Layer 5 of a small transformer language model trained on English Wikipedia (11 layers, counted from 0, width 96).
A neuron's activation on a vector x is GELU(weights . x + bias), where the dot is the dot product.

Input weights of the MLP neurons that the questions are about. A number n stands for (n - 500) times 0.00092.
n4 (bias -0.187): 580 668 298 546 579 482 410 441 646 371 467 508 287 520 299 600 595 604 330 549 734 651 526 561 381 436 523 438 299 769 538 350 549 705 349 684 512 420 478 656 488 432 361 648 474 414 706 614 447 504 402 587 615 566 406 405 784 340 489 629 530 511 500 797 562 533 576 735 440 454 603 336 376 542 362 481 473 367 541 655 439 255 481 552 478 229 743 434 586 474 473 570 665 544 540 600
n23 (bias -0.302): 344 552 426 79 513 440 472 512 672 508 724 280 411 460 408 433 463 575 516 458 597 541 378 530 433 483 504 531 701 541 258 331 407 91 395 762 730 474 286 636 500 392 566 291 389 391 542 572 254 636 408 488 709 479 361 893 401 524 584 572 406 533 368 526 488 438 410 441 345 607 434 387 492 776 710 556 581 326 861 492 564 395 471 654 550 504 688 562 471 462 474 379 307 298 422 417
n27 (bias -0.116): 436 655 464 544 604 528 434 703 612 379 546 322 825 459 496 411 262 390 256 732 558 361 517 573 394 432 371 709 432 342 672 671 388 642 772 548 509 391 617 464 557 529 525 639 794 760 560 638 496 362 268 359 525 391 419 452 504 593 765 297 405 726 569 183 633 492 322 581 338 426 386 479 560 552 849 552 899 454 580 599 456 397 538 589 393 635 524 508 568 517 728 534 605 567 341 322
n30 (bias -0.280): 421 346 492 555 600 665 444 623 560 709 408 425 509 708 615 471 169 443 468 596 803 598 384 370 578 434 543 655 475 778 533 466 508 402 608 602 594 390 468 129 534 539 423 559 476 483 455 349 458 538 340 572 413 699 276 450 487 288 662 412 521 554 335 185 484 602 534 286 318 496 496 475 525 408 394 648 475 516 308 332 403 663 401 262 616 422 536 508 413 625 738 340 407 488 772 894
n57 (bias -0.398): 678 709 464 474 548 598 426 530 462 583 613 610 514 477 462 342 471 432 708 664 322 809 259 370 188 642 375 210 338 604 279 655 755 745 467 280 469 509 454 531 509 455 424 264 407 650 328 369 457 548 513 387 389 272 802 531 465 463 509 308 544 509 537 666 592 304 531 521 251 487 470 539 262 609 412 636 517 369 538 425 394 632 586 862 633 563 315 517 380 655 526 496 592 568 171 346
n67 (bias -0.197): 602 936 313 599 525 731 448 629 516 458 480 460 602 245 500 529 316 467 464 639 512 508 462 504 692 395 269 687 529 663 268 388 572 405 625 547 522 500 405 430 405 620 463 611 648 475 261 517 386 483 496 321 568 455 664 466 599 440 613 411 160 496 636 530 394 637 449 655 600 615 591 588 441 216 72 599 428 653 450 524 684 585 529 525 752 403 320 652 672 517 543 724 491 253 566 691
n69 (bias -0.230): 99 664 344 336 357 486 550 441 460 640 453 241 736 273 307 374 653 589 388 564 439 485 395 560 522 493 527 477 626 464 583 608 657 616 367 473 720 294 522 224 400 674 566 473 416 586 328 485 730 541 500 598 436 640 646 230 600 383 369 508 379 504 496 659 500 518 409 359 340 511 537 478 421 542 626 531 451 427 356 615 256 633 511 511 444 484 582 548 657 478 423 341 511 371 350 370
n79 (bias -0.206): 478 540 549 593 493 607 432 267 500 628 381 560 500 406 455 563 685 713 337 645 365 358 444 496 587 388 387 442 717 493 302 471 585 460 456 734 652 461 469 606 605 450 442 464 514 703 468 557 496 344 577 367 379 521 465 471 367 537 366 390 753 573 597 618 661 500 536 633 332 375 434 241 617 482 500 302 603 497 424 632 346 544 430 350 384 408 410 355 595 719 514 615 651 293 576 367
n98 (bias -0.190): 249 507 356 413 461 500 627 515 402 567 338 533 574 438 492 415 561 792 695 535 534 500 554 461 720 608 544 907 554 587 469 420 294 673 627 448 700 441 355 625 588 389 496 772 428 496 647 276 629 254 346 436 485 431 302 366 655 559 457 724 551 423 493 374 557 665 476 272 508 528 439 388 383 374 615 385 390 477 496 579 686 612 252 638 380 398 482 462 337 582 448 665 286 378 466 377
n104 (bias -0.237): 504 685 442 723 390 356 410 488 455 783 519 546 570 350 284 689 697 485 575 598 530 481 714 402 620 403 253 835 512 606 441 380 496 412 799 611 440 318 508 536 432 341 489 354 344 302 492 586 437 527 610 526 273 657 527 607 580 563 204 508 614 601 463 539 314 596 374 515 259 571 435 577 719 323 389 413 409 546 431 425 691 306 438 519 671 267 407 428 500 469 428 581 448 527 492 593
n121 (bias -0.162): 709 584 700 469 500 387 474 607 301 562 466 582 573 611 320 420 440 756 370 465 448 360 431 519 722 431 620 528 393 657 713 409 512 496 533 468 659 406 598 324 413 595 530 422 598 512 473 500 617 384 351 470 423 492 573 398 401 551 492 465 781 404 471 609 545 504 746 657 431 461 367 385 248 555 622 445 457 88 405 381 642 929 681 534 592 395 427 421 569 438 662 496 425 591 289 508
n128 (bias -0.175): 421 742 344 392 669 615 639 380 568 472 587 379 508 188 446 291 302 759 304 469 687 216 551 528 415 473 528 654 636 561 563 408 469 726 541 356 568 401 462 325 528 455 633 508 404 554 481 480 402 724 496 417 612 255 258 666 564 592 551 488 587 597 667 468 443 365 413 469 481 706 416 407 575 480 452 707 456 301 431 492 620 725 566 631 278 561 664 706 426 355 412 492 520 324 626 426
n147 (bias -0.214): 496 376 472 356 598 525 457 345 670 504 561 456 574 603 404 408 388 710 608 563 393 324 433 459 496 459 299 535 496 496 567 359 373 504 625 869 362 595 372 659 795 341 692 598 347 333 370 436 233 504 512 478 568 683 388 319 713 482 649 489 726 533 504 658 562 489 443 415 507 489 577 548 683 414 436 576 477 555 317 522 287 311 619 268 701 527 564 598 337 425 378 482 382 427 442 522
n155 (bias -0.178): 245 580 638 465 350 522 339 440 548 627 404 537 452 297 644 598 519 357 360 187 485 429 714 300 564 470 437 409 337 611 354 649 160 453 526 336 547 566 500 254 594 271 537 543 530 557 587 373 604 727 381 522 252 496 428 527 535 630 390 527 512 701 467 485 663 428 450 659 337 361 616 496 412 654 376 609 604 425 508 533 422 515 367 470 820 484 387 563 716 729 469 489 609 489 496 451
n176 (bias -0.310): 735 467 528 418 172 344 382 644 537 539 419 121 395 508 405 508 470 451 493 420 500 451 332 450 599 721 464 552 640 148 515 645 450 650 607 426 516 558 481 580 626 373 683 295 459 599 511 288 612 381 341 611 482 387 359 756 500 558 416 473 515 481 453 380 470 345 547 530 386 426 515 489 246 403 714 516 671 710 440 684 422 485 580 421 634 388 587 721 481 711 363 564 637 391 433 451
n200 (bias -0.173): 390 492 539 500 567 563 592 722 480 466 524 509 465 686 368 290 658 500 536 592 572 357 633 458 244 483 574 690 628 573 437 556 308 470 236 560 642 394 728 297 573 670 504 504 524 438 413 193 307 378 426 468 795 590 238 623 526 539 629 567 664 206 326 656 443 381 462 562 359 521 529 645 500 807 305 874 521 606 701 432 343 584 458 767 475 452 563 374 359 608 675 311 407 565 516 517
n204 (bias -0.301): 477 576 648 603 533 421 639 582 493 562 507 500 572 369 572 443 514 518 399 413 684 696 420 328 644 475 222 421 550 461 449 574 612 324 483 393 616 566 582 530 575 438 493 650 621 356 597 398 577 296 492 395 351 347 287 507 663 394 410 423 423 608 586 592 454 464 544 676 496 401 440 309 263 540 566 430 419 550 390 371 474 424 634 24 384 436 507 397 525 612 511 611 227 599 419 708
n206 (bias -0.328): 139 416 374 574 395 519 596 555 547 327 446 483 635 393 254 587 804 488 353 468 538 587 536 387 591 472 350 778 401 585 605 443 668 360 423 643 578 594 520 359 541 607 208 630 339 484 572 132 431 556 458 322 630 296 620 480 496 436 508 165 455 369 386 670 547 654 504 500 648 342 465 413 335 504 692 410 370 673 468 596 708 538 388 480 468 521 390 496 608 420 426 706 443 763 535 397
n225 (bias -0.276): 298 409 452 244 384 609 683 484 299 496 354 470 554 313 248 563 442 756 278 440 763 606 428 616 342 718 483 471 587 550 396 345 516 603 576 752 369 492 457 475 623 595 446 444 329 694 631 616 271 500 446 473 595 523 397 278 431 376 480 596 725 599 455 516 477 649 516 591 302 601 223 583 576 472 375 593 407 687 473 684 605 527 591 355 706 592 424 694 417 404 268 567 435 352 550 669
n256 (bias -0.277): 483 176 386 513 393 364 736 504 404 504 448 181 535 509 297 772 404 536 626 562 575 480 533 426 524 467 321 576 492 361 669 576 537 483 677 680 665 504 456 534 441 539 408 434 219 345 565 483 550 529 560 432 512 560 488 537 668 628 222 670 496 252 543 301 675 456 754 716 496 168 633 455 558 583 391 483 533 460 444 346 730 559 283 706 529 427 114 400 316 451 508 403 366 560 464 504
n259 (bias -0.305): 411 455 181 407 408 451 377 496 564 360 383 434 438 520 573 467 357 638 415 346 612 702 482 541 562 369 656 504 416 475 577 538 526 458 342 747 523 411 407 744 821 493 464 366 414 555 792 430 681 415 706 514 461 310 478 415 541 542 526 592 489 460 444 326 596 536 511 813 653 578 464 555 367 637 429 567 418 468 770 391 347 437 493 522 504 485 650 396 361 680 515 326 530 346 582 395
n288 (bias -0.185): 612 433 598 476 587 608 665 558 485 532 519 329 434 471 438 330 462 307 515 445 601 585 445 662 442 574 399 881 864 348 417 576 457 468 688 328 685 452 550 407 601 519 462 468 642 667 91 476 307 685 439 367 578 611 438 512 644 385 543 378 627 589 437 357 401 562 540 434 414 460 327 411 390 508 301 604 405 577 485 395 723 526 449 500 480 529 887 592 508 500 340 801 512 477 435 535
n292 (bias -0.226): 504 855 757 491 462 572 403 645 480 175 581 446 518 303 421 492 476 376 443 324 617 475 601 538 529 379 557 435 396 382 555 405 836 587 307 461 595 526 738 531 677 440 512 632 525 483 538 343 648 403 709 679 296 516 408 560 539 691 429 589 398 608 321 402 308 372 704 258 579 432 315 271 365 589 474 705 666 430 479 811 517 552 538 525 625 136 564 316 450 471 388 504 218 500 422 508
n310 (bias -0.227): 326 632 652 513 572 504 435 778 190 301 516 366 527 513 454 579 549 517 698 748 565 442 559 356 338 538 635 583 296 321 344 668 487 582 488 376 669 594 701 435 643 396 647 266 537 521 475 415 644 644 268 427 416 558 466 474 401 377 500 402 521 567 357 436 467 512 355 558 743 645 385 542 470 882 419 581 687 591 711 569 359 290 345 703 513 390 492 775 579 773 707 583 294 413 254 600
n338 (bias -0.290): 107 566 553 171 302 483 437 444 496 342 530 337 427 393 630 660 487 418 471 513 634 474 570 562 349 287 699 663 630 504 711 402 491 586 441 571 311 478 602 650 576 571 598 580 355 813 413 694 509 381 636 521 679 701 156 465 509 438 186 319 451 491 550 615 436 332 407 396 465 209 457 925 373 328 553 567 664 491 294 609 527 688 387 500 322 313 558 611 526 666 353 526 513 539 240 638
n339 (bias -0.311): 627 457 592 584 409 394 654 235 600 413 711 456 561 179 324 443 556 177 679 649 472 281 422 666 328 521 487 410 480 336 641 352 558 261 615 631 487 391 686 358 232 759 641 312 544 447 377 475 309 429 599 576 480 488 624 621 694 602 451 333 550 287 496 667 396 728 726 451 323 517 597 562 376 533 500 462 446 464 699 436 694 559 315 488 385 504 386 403 336 591 644 777 487 662 520 488
n351 (bias -0.127): 524 460 475 626 694 500 389 694 754 519 459 316 561 566 431 709 582 584 311 654 685 708 665 562 252 569 404 464 290 526 558 532 431 397 437 280 674 461 545 392 662 635 725 403 538 481 508 434 566 450 284 377 408 311 627 360 476 547 604 717 453 703 489 687 403 382 469 500 515 551 534 462 492 675 398 331 730 489 500 552 531 316 281 428 465 444 591 560 492 650 496 378 767 745 271 477
n353 (bias -0.334): 635 411 312 320 553 539 500 489 566 364 333 548 563 424 537 530 318 634 522 556 356 566 586 485 244 493 547 368 541 754 549 669 372 229 597 546 709 218 716 403 685 414 343 500 573 489 575 413 409 428 266 656 575 426 537 462 653 567 582 610 644 414 464 352 405 689 355 522 552 686 644 563 534 614 473 626 416 434 600 464 645 486 560 567 519 394 628 687 687 391 243 304 385 316 533 637
n358 (bias -0.172): 610 420 504 700 298 534 423 583 698 472 454 645 690 504 591 234 531 429 577 556 550 283 496 334 698 492 396 583 699 438 665 184 392 632 508 537 385 508 453 629 772 496 461 354 492 739 528 553 346 492 433 488 569 693 508 634 689 272 584 686 403 416 211 463 469 579 472 556 588 488 402 480 234 415 590 324 435 359 232 620 455 773 600 583 492 483 546 281 456 737 295 492 533 465 684 381
n359 (bias -0.302): 766 463 400 332 343 566 454 560 727 674 441 514 213 274 590 577 407 551 538 604 450 411 457 251 436 371 433 616 277 131 635 580 327 580 359 562 611 614 437 428 362 290 744 290 648 474 496 386 487 417 523 337 512 572 284 676 389 664 349 548 601 663 664 781 361 530 583 246 685 539 640 448 791 408 496 557 500 504 334 471 174 367 496 453 539 505 364 411 328 500 655 466 434 347 335 826
n372 (bias -0.348): 362 434 319 152 537 650 477 500 603 426 410 370 243 361 319 484 540 592 453 524 492 300 614 516 601 366 572 580 536 658 578 517 610 571 520 483 274 53 699 492 596 585 722 644 464 221 618 570 480 582 394 728 484 317 427 653 409 654 415 619 393 456 454 595 551 737 710 347 569 455 532 585 451 459 831 571 405 261 600 574 401 625 735 376 435 615 438 409 593 573 283 363 504 576 544 613
n381 (bias -0.161): 585 380 422 419 610 361 577 313 414 585 480 639 628 437 313 409 488 550 298 698 544 624 567 424 371 446 465 557 317 642 513 522 550 383 415 539 686 585 438 160 695 628 578 177 467 596 178 263 940 563 413 313 295 529 559 440 272 365 173 551 309 538 408 581 614 575 321 583 379 725 442 450 238 733 633 667 598 455 426 411 457 609 450 541 462 575 556 676 584 399 552 587 440 451 410 654

Each question shows a token from some text and the vector x that enters the MLP there. A number n stands for (n - 500) times 0.012.

"c": 430 608 618 604 519 511 543 468 319 507 515 362 578 741 508 409 531 645 761 421 424 460 594 549 506 478 847 392 482 271 531 711 551 438 440 348 249 702 411 421 326 348 478 562 378 555 546 526 535 208 587 500 472 640 432 469 498 478 504 343 506 490 497 387 482 345 508 620 456 597 609 644 446 507 494 390 488 445 699 415 377 492 380 467 419 581 502 546 740 526 522 509 618 484 598 578
Which three neurons fire most, strongest first? n310, n338, n176

"ate": 697 740 545 676 418 625 572 573 301 460 481 488 547 856 690 389 513 522 469 358 321 473 576 708 425 669 511 331 458 471 531 469 385 491 366 354 309 619 531 516 507 405 374 664 341 463 365 558 468 380 547 507 610 444 470 470 349 568 645 342 387 416 533 470 583 519 536 488 462 562 394 578 495 537 472 347 440 388 530 595 491 629 438 516 348 510 670 652 540 472 583 720 518 457 505 579
The most active neuron and its activation: n121, at about 0.76

" |": 592 478 580 696 635 384 510 297 481 507 482 511 458 820 565 479 524 577 507 135 492 496 634 467 576 551 530 419 523 441 513 472 557 480 499 432 437 464 440 398 471 517 412 521 467 523 499 651 580 441 546 554 575 468 569 419 465 463 567 525 443 549 558 485 572 417 673 473 465 595 442 512 484 438 409 528 464 409 552 577 484 562 433 426 495 600 547 500 610 235 502 507 582 401 640 569
The neuron with the highest activation: n121

"ment": 641 554 486 828 497 571 560 394 381 602 476 370 562 721 587 536 650 545 446 360 383 618 598 663 433 521 410 372 519 523 649 477 409 497 359 556 353 663 361 499 279 278 474 419 282 567 547 638 500 542 578 647 546 544 369 464 538 649 565 427 309 381 503 479 445 505 414 566 496 641 454 583 553 671 448 366 406 500 585 645 479 447 309 430 271 563 562 584 541 433 620 467 425 461 484 593
The neuron with the highest activation: n4

"th": 593 470 503 712 474 473 384 522 329 526 419 571 642 610 694 471 590 587 692 421 415 439 459 497 514 454 408 347 337 583 496 428 319 520 503 233 500 760 445 368 361 375 479 766 426 472 508 626 318 418 551 503 492 614 483 497 477 623 459 573 377 544 525 584 421 392 424 415 521 556 574 635 594 682 484 393 407 439 644 651 516 427 296 608 472 561 443 435 370 276 624 417 668 520 618 789
The most active neuron and its activation: n359, at about 1.1

" In": 432 591 484 814 497 512 602 419 479 530 551 390 573 618 527 460 601 547 627 314 520 493 439 488 421 452 394 534 518 511 376 576 300 514 517 312 288 606 538 575 433 405 339 579 361 420 390 616 474 448 524 612 350 332 474 464 425 384 567 518 601 543 516 579 624 519 528 482 604 579 493 564 494 417 692 510 593 662 568 679 703 491 342 461 327 632 715 540 533 417 449 267 447 416 575 509
Which three neurons fire most, strongest first? n98, n128, n206

"y": 463 484 422 687 362 485 668 473 472 331 448 369 631 752 506 328 611 661 624 442 432 480 428 608 488 511 380 524 427 437 448 448 283 639 331 357 449 660 601 561 241 422 408 732 291 408 534 647 490 506 580 432 441 662 446 548 531 567 474 355 428 493 475 632 513 435 545 428 598 517 409 612 438 711 398 307 481 675 627 700 419 562 279 591 590 587 518 569 553 232 518 505 590 603 458 559
Which three neurons fire most, strongest first? n206, n200, n310

" season": 517 540 480 744 614 586 480 398 380 429 429 517 535 845 366 462 735 564 512 378 443 379 553 606 510 551 495 473 492 301 535 502 552 229 472 424 285 508 346 593 489 202 422 616 372 467 532 659 704 440 623 572 733 531 333 410 641 472 559 375 432 488 543 534 626 514 502 498 518 582 451 510 485 517 450 388 390 513 511 678 487 487 378 384 495 592 579 511 552 411 576 407 598 546 560 584
The most active neuron and its activation: n4, at about 1.5

" La": 533 524 426 740 501 433 711 345 466 376 573 499 729 701 327 300 479 620 611 371 436 378 485 301 512 551 450 467 594 578 537 519 360 464 464 286 372 514 419 507 279 453 357 564 454 330 385 605 583 366 570 511 476 512 497 497 389 236 566 571 512 560 626 526 600 544 595 437 460 548 545 529 583 483 488 428 530 676 589 659 710 612 456 518 505 667 578 296 635 522 549 392 590 400 593 554
Which two neurons fire most, strongest first? n358, n98

"L": 534 517 540 740 552 435 550 450 279 500 621 457 542 584 486 453 502 488 640 446 411 336 462 474 546 503 395 312 633 674 581 453 453 237 450 460 284 485 589 504 339 419 328 334 439 422 340 697 466 320 734 435 517 460 571 432 369 350 661 588 435 623 498 525 653 577 607 459 496 760 496 537 536 526 455 607 513 528 521 489 677 568 458 571 495 630 529 496 632 367 555 391 474 394 678 559
Which two neurons fire most, strongest first? n67, n339

" Le": 557 588 459 614 483 463 636 410 415 459 620 527 569 680 426 514 540 677 704 399 524 498 480 588 253 501 325 349 647 464 538 455 339 400 394 337 243 555 489 439 375 423 409 725 552 422 404 573 534 542 610 554 400 414 628 455 466 357 534 498 492 705 669 562 551 513 526 449 416 662 482 542 586 692 491 350 366 530 626 644 587 580 303 471 451 534 507 283 622 441 539 386 675 351 543 594
The neuron with the highest activation: n351

"u": 543 312 528 767 594 389 655 540 468 373 359 646 549 510 616 382 643 482 770 453 384 510 596 656 563 556 417 474 637 422 345 479 343 513 381 230 369 640 583 634 286 456 405 615 541 560 460 721 556 457 424 390 247 401 591 587 401 381 412 394 354 555 436 565 477 562 531 455 440 537 498 578 602 484 597 566 380 702 514 531 679 581 444 431 440 571 582 653 533 534 393 314 515 422 492 615
Which three neurons fire most, strongest first? n288, n204, n358

" m": 616 614 592 748 469 517 516 293 468 572 484 578 501 726 336 458 447 632 677 440 343 416 641 639 549 534 429 292 576 397 516 413 428 291 629 351 251 671 514 550 437 376 467 531 482 522 484 634 790 391 598 505 663 289 378 565 413 432 447 526 403 600 487 542 599 661 634 442 527 508 560 476 563 488 503 431 330 459 481 583 505 330 647 358 452 582 508 526 570 421 467 405 539 374 625 518
The neuron with the highest activation: n79

"\n": 417 530 542 703 591 430 599 532 544 546 590 530 410 678 534 566 639 600 580 218 430 428 579 501 415 466 521 292 514 436 494 667 490 409 507 506 405 602 480 583 576 376 489 396 408 498 450 681 483 530 611 487 557 448 506 455 485 394 479 434 364 607 536 427 489 480 542 418 429 663 553 493 683 289 457 559 455 461 490 527 507 567 383 453 567 711 470 397 533 593 618 497 462 552 542 465
The most active neuron and its activation: n155, at about 0.28

" Ra": 613 542 481 718 624 491 648 299 382 457 628 544 563 757 440 483 495 650 499 353 482 557 562 539 411 554 402 422 645 580 465 436 386 452 448 367 194 633 508 463 358 432 444 682 467 391 350 575 707 418 560 425 417 397 488 403 340 359 424 511 455 715 618 484 325 548 536 533 481 662 515 641 505 634 447 508 550 635 421 584 687 581 511 396 421 582 643 306 466 434 548 466 561 431 521 540
Which two neurons fire most, strongest first? n381, n204

" of": 545 586 501 673 456 650 498 467 442 649 418 326 566 703 560 485 530 551 668 241 435 323 414 593 524 429 492 456 486 544 539 548 495 577 510 364 372 611 439 424 436 483 295 485 429 649 398 634 511 521 618 569 335 398 426 454 480 506 593 525 505 553 503 522 531 427 638 490 443 637 468 465 610 359 616 352 642 489 639 596 619 605 401 539 412 674 607 378 627 456 501 447 417 401 450 452
Which two neurons fire most, strongest first? n79, n121

" No": 528 406 469 671 503 354 691 370 470 590 477 438 656 715 383 571 562 491 597 344 404 442 407 380 525 600 488 429 606 469 622 521 404 455 415 384 376 501 422 436 371 451 397 585 582 305 355 590 587 398 606 437 459 460 606 529 476 222 616 508 409 690 556 425 534 525 568 450 515 512 429 605 624 595 596 363 445 645 470 619 657 650 452 368 548 714 577 578 724 393 524 463 600 333 540 382
The neuron with the highest activation: n69

"ar": 617 537 522 601 615 518 623 308 349 512 537 404 546 608 372 522 558 604 532 434 386 507 680 548 567 634 432 525 497 482 481 516 149 609 317 416 285 637 334 452 270 441 491 635 457 331 466 668 452 369 495 477 331 509 527 615 326 359 529 416 554 554 434 504 567 559 697 385 717 465 735 640 488 536 493 335 462 507 464 527 433 578 501 443 556 552 566 545 458 361 684 507 374 685 410 734
The most active neuron and its activation: n359, at about 1.6

"le": 608 607 450 507 546 468 521 313 378 482 470 651 643 610 573 532 641 564 507 404 401 524 622 480 513 647 413 325 485 365 514 392 576 472 218 193 279 595 492 410 332 308 466 738 650 612 531 626 511 373 734 536 494 365 523 572 605 500 625 444 449 518 479 436 579 558 431 506 581 683 385 443 767 556 449 375 492 397 734 524 638 639 462 496 520 574 408 395 495 392 660 390 443 385 440 526
The most active neuron and its activation: n292, at about 0.42

"ce": 507 550 426 652 314 598 529 308 388 583 556 557 692 746 532 447 553 561 594 423 289 640 391 577 426 479 398 434 441 423 452 528 342 585 382 91 303 636 445 491 375 296 388 515 366 642 566 616 390 648 475 511 516 558 551 438 473 658 543 592 320 582 519 486 502 465 462 534 562 416 503 530 628 635 430 209 580 531 669 539 580 551 551 576 387 551 571 414 639 556 632 453 363 420 488 690
Which two neurons fire most, strongest first? n57, n155

"ed": 708 727 570 545 650 402 753 506 306 552 358 468 502 797 641 435 682 440 426 348 477 372 561 505 592 550 452 411 462 472 524 532 536 444 324 343 449 567 405 501 435 330 319 475 481 586 404 476 693 254 646 467 529 366 327 435 352 600 611 559 449 486 486 421 537 524 536 540 435 472 467 642 590 423 590 437 458 554 538 493 568 667 569 505 502 481 586 496 621 500 655 389 396 478 550 601
The most active neuron and its activation: n121, at about 2.3

"elected": 549 586 614 622 558 512 593 578 323 521 415 404 545 715 492 521 611 563 619 282 400 432 597 479 530 563 500 647 574 468 544 482 447 288 379 410 296 584 409 485 407 342 449 530 346 521 480 605 621 423 655 330 550 613 369 308 572 604 567 634 408 650 580 443 583 548 624 521 455 483 412 459 615 433 468 372 370 404 332 535 493 519 485 543 308 593 639 601 643 394 567 552 440 539 610 538
The neuron with the highest activation: n98

"k": 553 522 464 786 542 500 646 408 443 621 424 443 487 759 507 459 528 769 573 294 431 611 556 625 535 389 411 318 549 522 636 484 297 475 404 532 464 797 467 446 538 587 564 599 344 412 515 698 572 359 613 493 487 454 359 450 484 499 369 426 319 464 472 354 329 426 537 517 556 663 519 574 604 391 372 473 455 432 572 529 556 511 515 483 569 533 528 522 580 533 506 492 422 431 630 552
The neuron with the highest activation: n259

"ni": 499 456 387 559 408 392 767 281 491 376 536 475 485 506 580 516 550 640 643 435 279 483 383 690 710 566 535 527 399 414 365 452 210 553 275 136 395 707 610 535 372 474 411 732 440 577 579 548 433 479 658 403 474 586 602 419 549 508 501 435 544 561 466 655 476 417 552 366 378 535 460 536 459 492 642 389 418 693 498 682 570 572 425 399 410 620 563 548 555 321 603 567 460 523 620 585
Which three neurons fire most, strongest first? n98, n206, n339

"ness": 475 386 430 792 564 528 494 373 452 498 433 385 515 656 590 623 643 554 612 365 330 424 491 637 591 575 463 425 412 536 551 342 346 437 370 435 333 524 342 441 370 530 394 767 484 650 326 590 518 572 598 620 626 556 462 371 430 558 623 383 298 466 445 527 522 592 551 538 379 594 450 567 719 630 403 435 445 451 558 771 451 526 350 633 423 606 601 475 356 569 491 402 570 539 532 510
Which three neurons fire most, strongest first? n200, n4, n358

"fin": 411 484 593 617 620 525 503 401 369 394 447 443 544 759 356 603 630 635 694 419 361 406 473 498 646 621 360 443 495 316 317 278 473 555 348 278 423 591 389 518 288 523 250 477 443 591 541 569 544 644 691 456 546 572 394 407 504 495 636 565 520 471 501 413 603 661 412 497 505 696 628 481 601 576 485 648 350 705 409 548 527 480 522 484 376 547 471 490 593 332 461 653 491 583 529 454
The neuron with the highest activation: n206

" support": 588 596 558 750 669 600 569 461 345 525 429 506 568 796 368 513 613 651 527 273 370 496 481 571 597 623 387 376 511 559 454 413 472 489 418 325 236 555 481 502 403 307 365 583 343 617 496 485 591 526 691 548 673 501 437 526 467 485 516 333 387 542 517 351 585 599 465 431 457 496 508 530 614 524 473 485 511 623 318 483 487 448 468 512 358 643 610 626 577 462 507 590 457 378 557 508
Which two neurons fire most, strongest first? n79, n288

"ian": 677 457 460 708 517 516 665 389 312 539 478 540 623 780 807 468 495 457 436 296 422 470 573 571 535 591 385 397 465 507 579 517 319 383 408 410 317 532 392 441 406 383 554 605 358 525 551 550 602 452 546 651 400 549 539 422 403 410 589 542 439 540 570 567 596 424 619 335 441 756 626 413 701 586 403 357 509 411 476 655 626 499 381 397 298 551 541 508 465 418 598 546 550 447 540 555
The neuron with the highest activation: n351

"==": 382 447 500 636 480 419 606 602 511 547 543 472 549 731 423 581 580 512 597 314 369 365 474 458 410 516 396 452 519 438 601 692 462 463 432 394 189 661 499 449 535 495 433 391 405 501 468 718 580 515 544 457 504 496 564 407 445 478 552 441 413 627 485 429 546 421 646 556 275 641 550 567 640 263 515 508 531 409 482 732 507 634 516 524 491 681 467 519 630 310 596 524 502 358 601 532
Which two neurons fire most, strongest first? n27, n225

"av": 473 507 545 516 628 438 572 472 330 525 528 558 505 837 487 217 436 513 726 473 368 519 557 652 573 725 375 342 437 478 382 536 539 449 556 299 500 562 588 343 266 412 466 540 437 572 467 715 604 361 541 499 469 642 436 581 252 592 381 486 244 543 440 530 437 607 528 517 319 492 585 541 472 609 444 340 342 634 613 385 344 497 554 607 353 551 516 635 481 555 589 553 646 642 498 601
The neuron with the highest activation: n57

"\"": 566 332 521 757 697 356 672 280 413 536 499 417 493 831 680 583 639 445 550 367 457 275 502 578 564 488 342 428 542 507 538 470 475 431 479 372 421 562 531 556 489 397 412 680 414 442 427 663 697 482 488 500 730 460 633 575 472 515 654 564 437 426 432 567 585 422 606 456 521 695 442 591 552 507 300 344 392 515 469 667 421 481 363 447 372 640 489 461 518 494 545 402 435 404 538 450
The neuron with the highest activation: n358

"al": 607 551 465 466 416 457 667 519 297 454 484 409 686 610 586 577 581 497 655 358 411 359 717 614 473 649 481 500 493 511 529 477 433 531 339 332 238 565 585 562 317 369 431 298 335 398 346 605 568 365 740 669 385 639 464 429 334 490 476 467 386 561 420 326 655 519 692 593 465 594 535 461 637 520 540 555 661 503 462 559 506 441 493 427 414 635 547 369 635 526 552 612 509 495 497 612
Which two neurons fire most, strongest first? n292, n104

"ted": 758 535 580 649 636 557 536 476 305 402 435 378 566 803 613 526 663 522 415 413 461 387 596 673 589 671 461 420 522 418 524 454 375 443 303 518 368 535 385 450 454 360 427 580 533 833 561 550 567 513 561 504 605 380 448 484 528 535 560 696 256 462 592 544 402 435 571 368 544 496 421 518 465 386 611 391 421 383 614 579 557 660 508 253 463 512 497 463 713 393 527 470 395 371 523 432
The most active neuron and its activation: n358, at about 1.5

"g": 479 617 795 363 473 532 547 413 481 424 513 567 371 642 600 399 470 431 787 513 517 606 840 623 559 732 496 419 618 394 532 487 444 403 477 275 536 502 404 251 276 490 459 480 343 371 311 665 515 400 652 333 577 515 508 514 421 476 565 515 477 529 429 358 547 257 465 531 495 463 518 642 582 541 631 609 420 578 558 421 440 355 532 390 430 528 551 563 560 460 618 386 487 440 700 578
The most active neuron and its activation: n200, at about 1.3

"za": 490 506 594 708 547 439 551 228 477 425 390 322 562 760 704 530 544 643 526 473 409 632 392 723 512 639 444 485 639 401 576 602 326 440 396 254 407 659 545 440 473 528 679 846 295 514 594 616 585 542 488 426 369 589 556 566 286 442 524 457 274 571 425 451 438 437 581 498 358 507 422 534 647 553 496 314 523 433 527 621 551 526 336 479 468 526 605 417 444 504 565 325 387 385 593 521
The neuron with the highest activation: n351

"pe": 388 559 359 461 510 504 496 393 472 372 645 576 650 699 575 441 520 315 598 570 519 470 857 654 356 703 544 405 478 434 481 514 498 616 313 250 461 538 596 306 426 520 434 588 503 544 400 422 465 387 622 400 357 365 514 637 483 611 502 369 352 522 660 418 550 538 498 437 426 643 434 595 650 533 498 415 400 604 584 515 556 311 610 379 417 575 494 711 542 565 551 352 314 354 609 645
Which two neurons fire most, strongest first? n310, n128

" and": 533 519 526 760 504 503 557 532 503 568 511 459 498 642 499 515 567 553 614 107 478 464 562 507 402 554 536 382 581 450 473 486 503 437 443 467 397 639 557 476 499 376 484 434 495 507 430 700 497 495 611 524 535 453 440 518 492 486 499 425 378 558 500 501 486 482 537 429 458 663 582 453 656 370 546 485 554 537 496 581 538 529 429 494 519 610 550 429 517 602 571 401 456 508 542 461
The neuron with the highest activation: n155

"at": 597 606 526 421 430 472 644 441 371 450 477 572 457 802 655 356 592 271 481 478 408 430 650 656 577 632 287 302 346 480 607 604 337 586 410 353 511 652 511 539 445 452 331 543 371 591 376 515 569 354 714 587 341 769 376 525 379 476 358 443 305 459 481 552 537 544 614 422 430 439 493 414 600 573 437 555 659 593 664 652 544 478 468 500 449 380 474 628 509 584 548 522 509 485 524 611
The most active neuron and its activation: n292, at about 2.4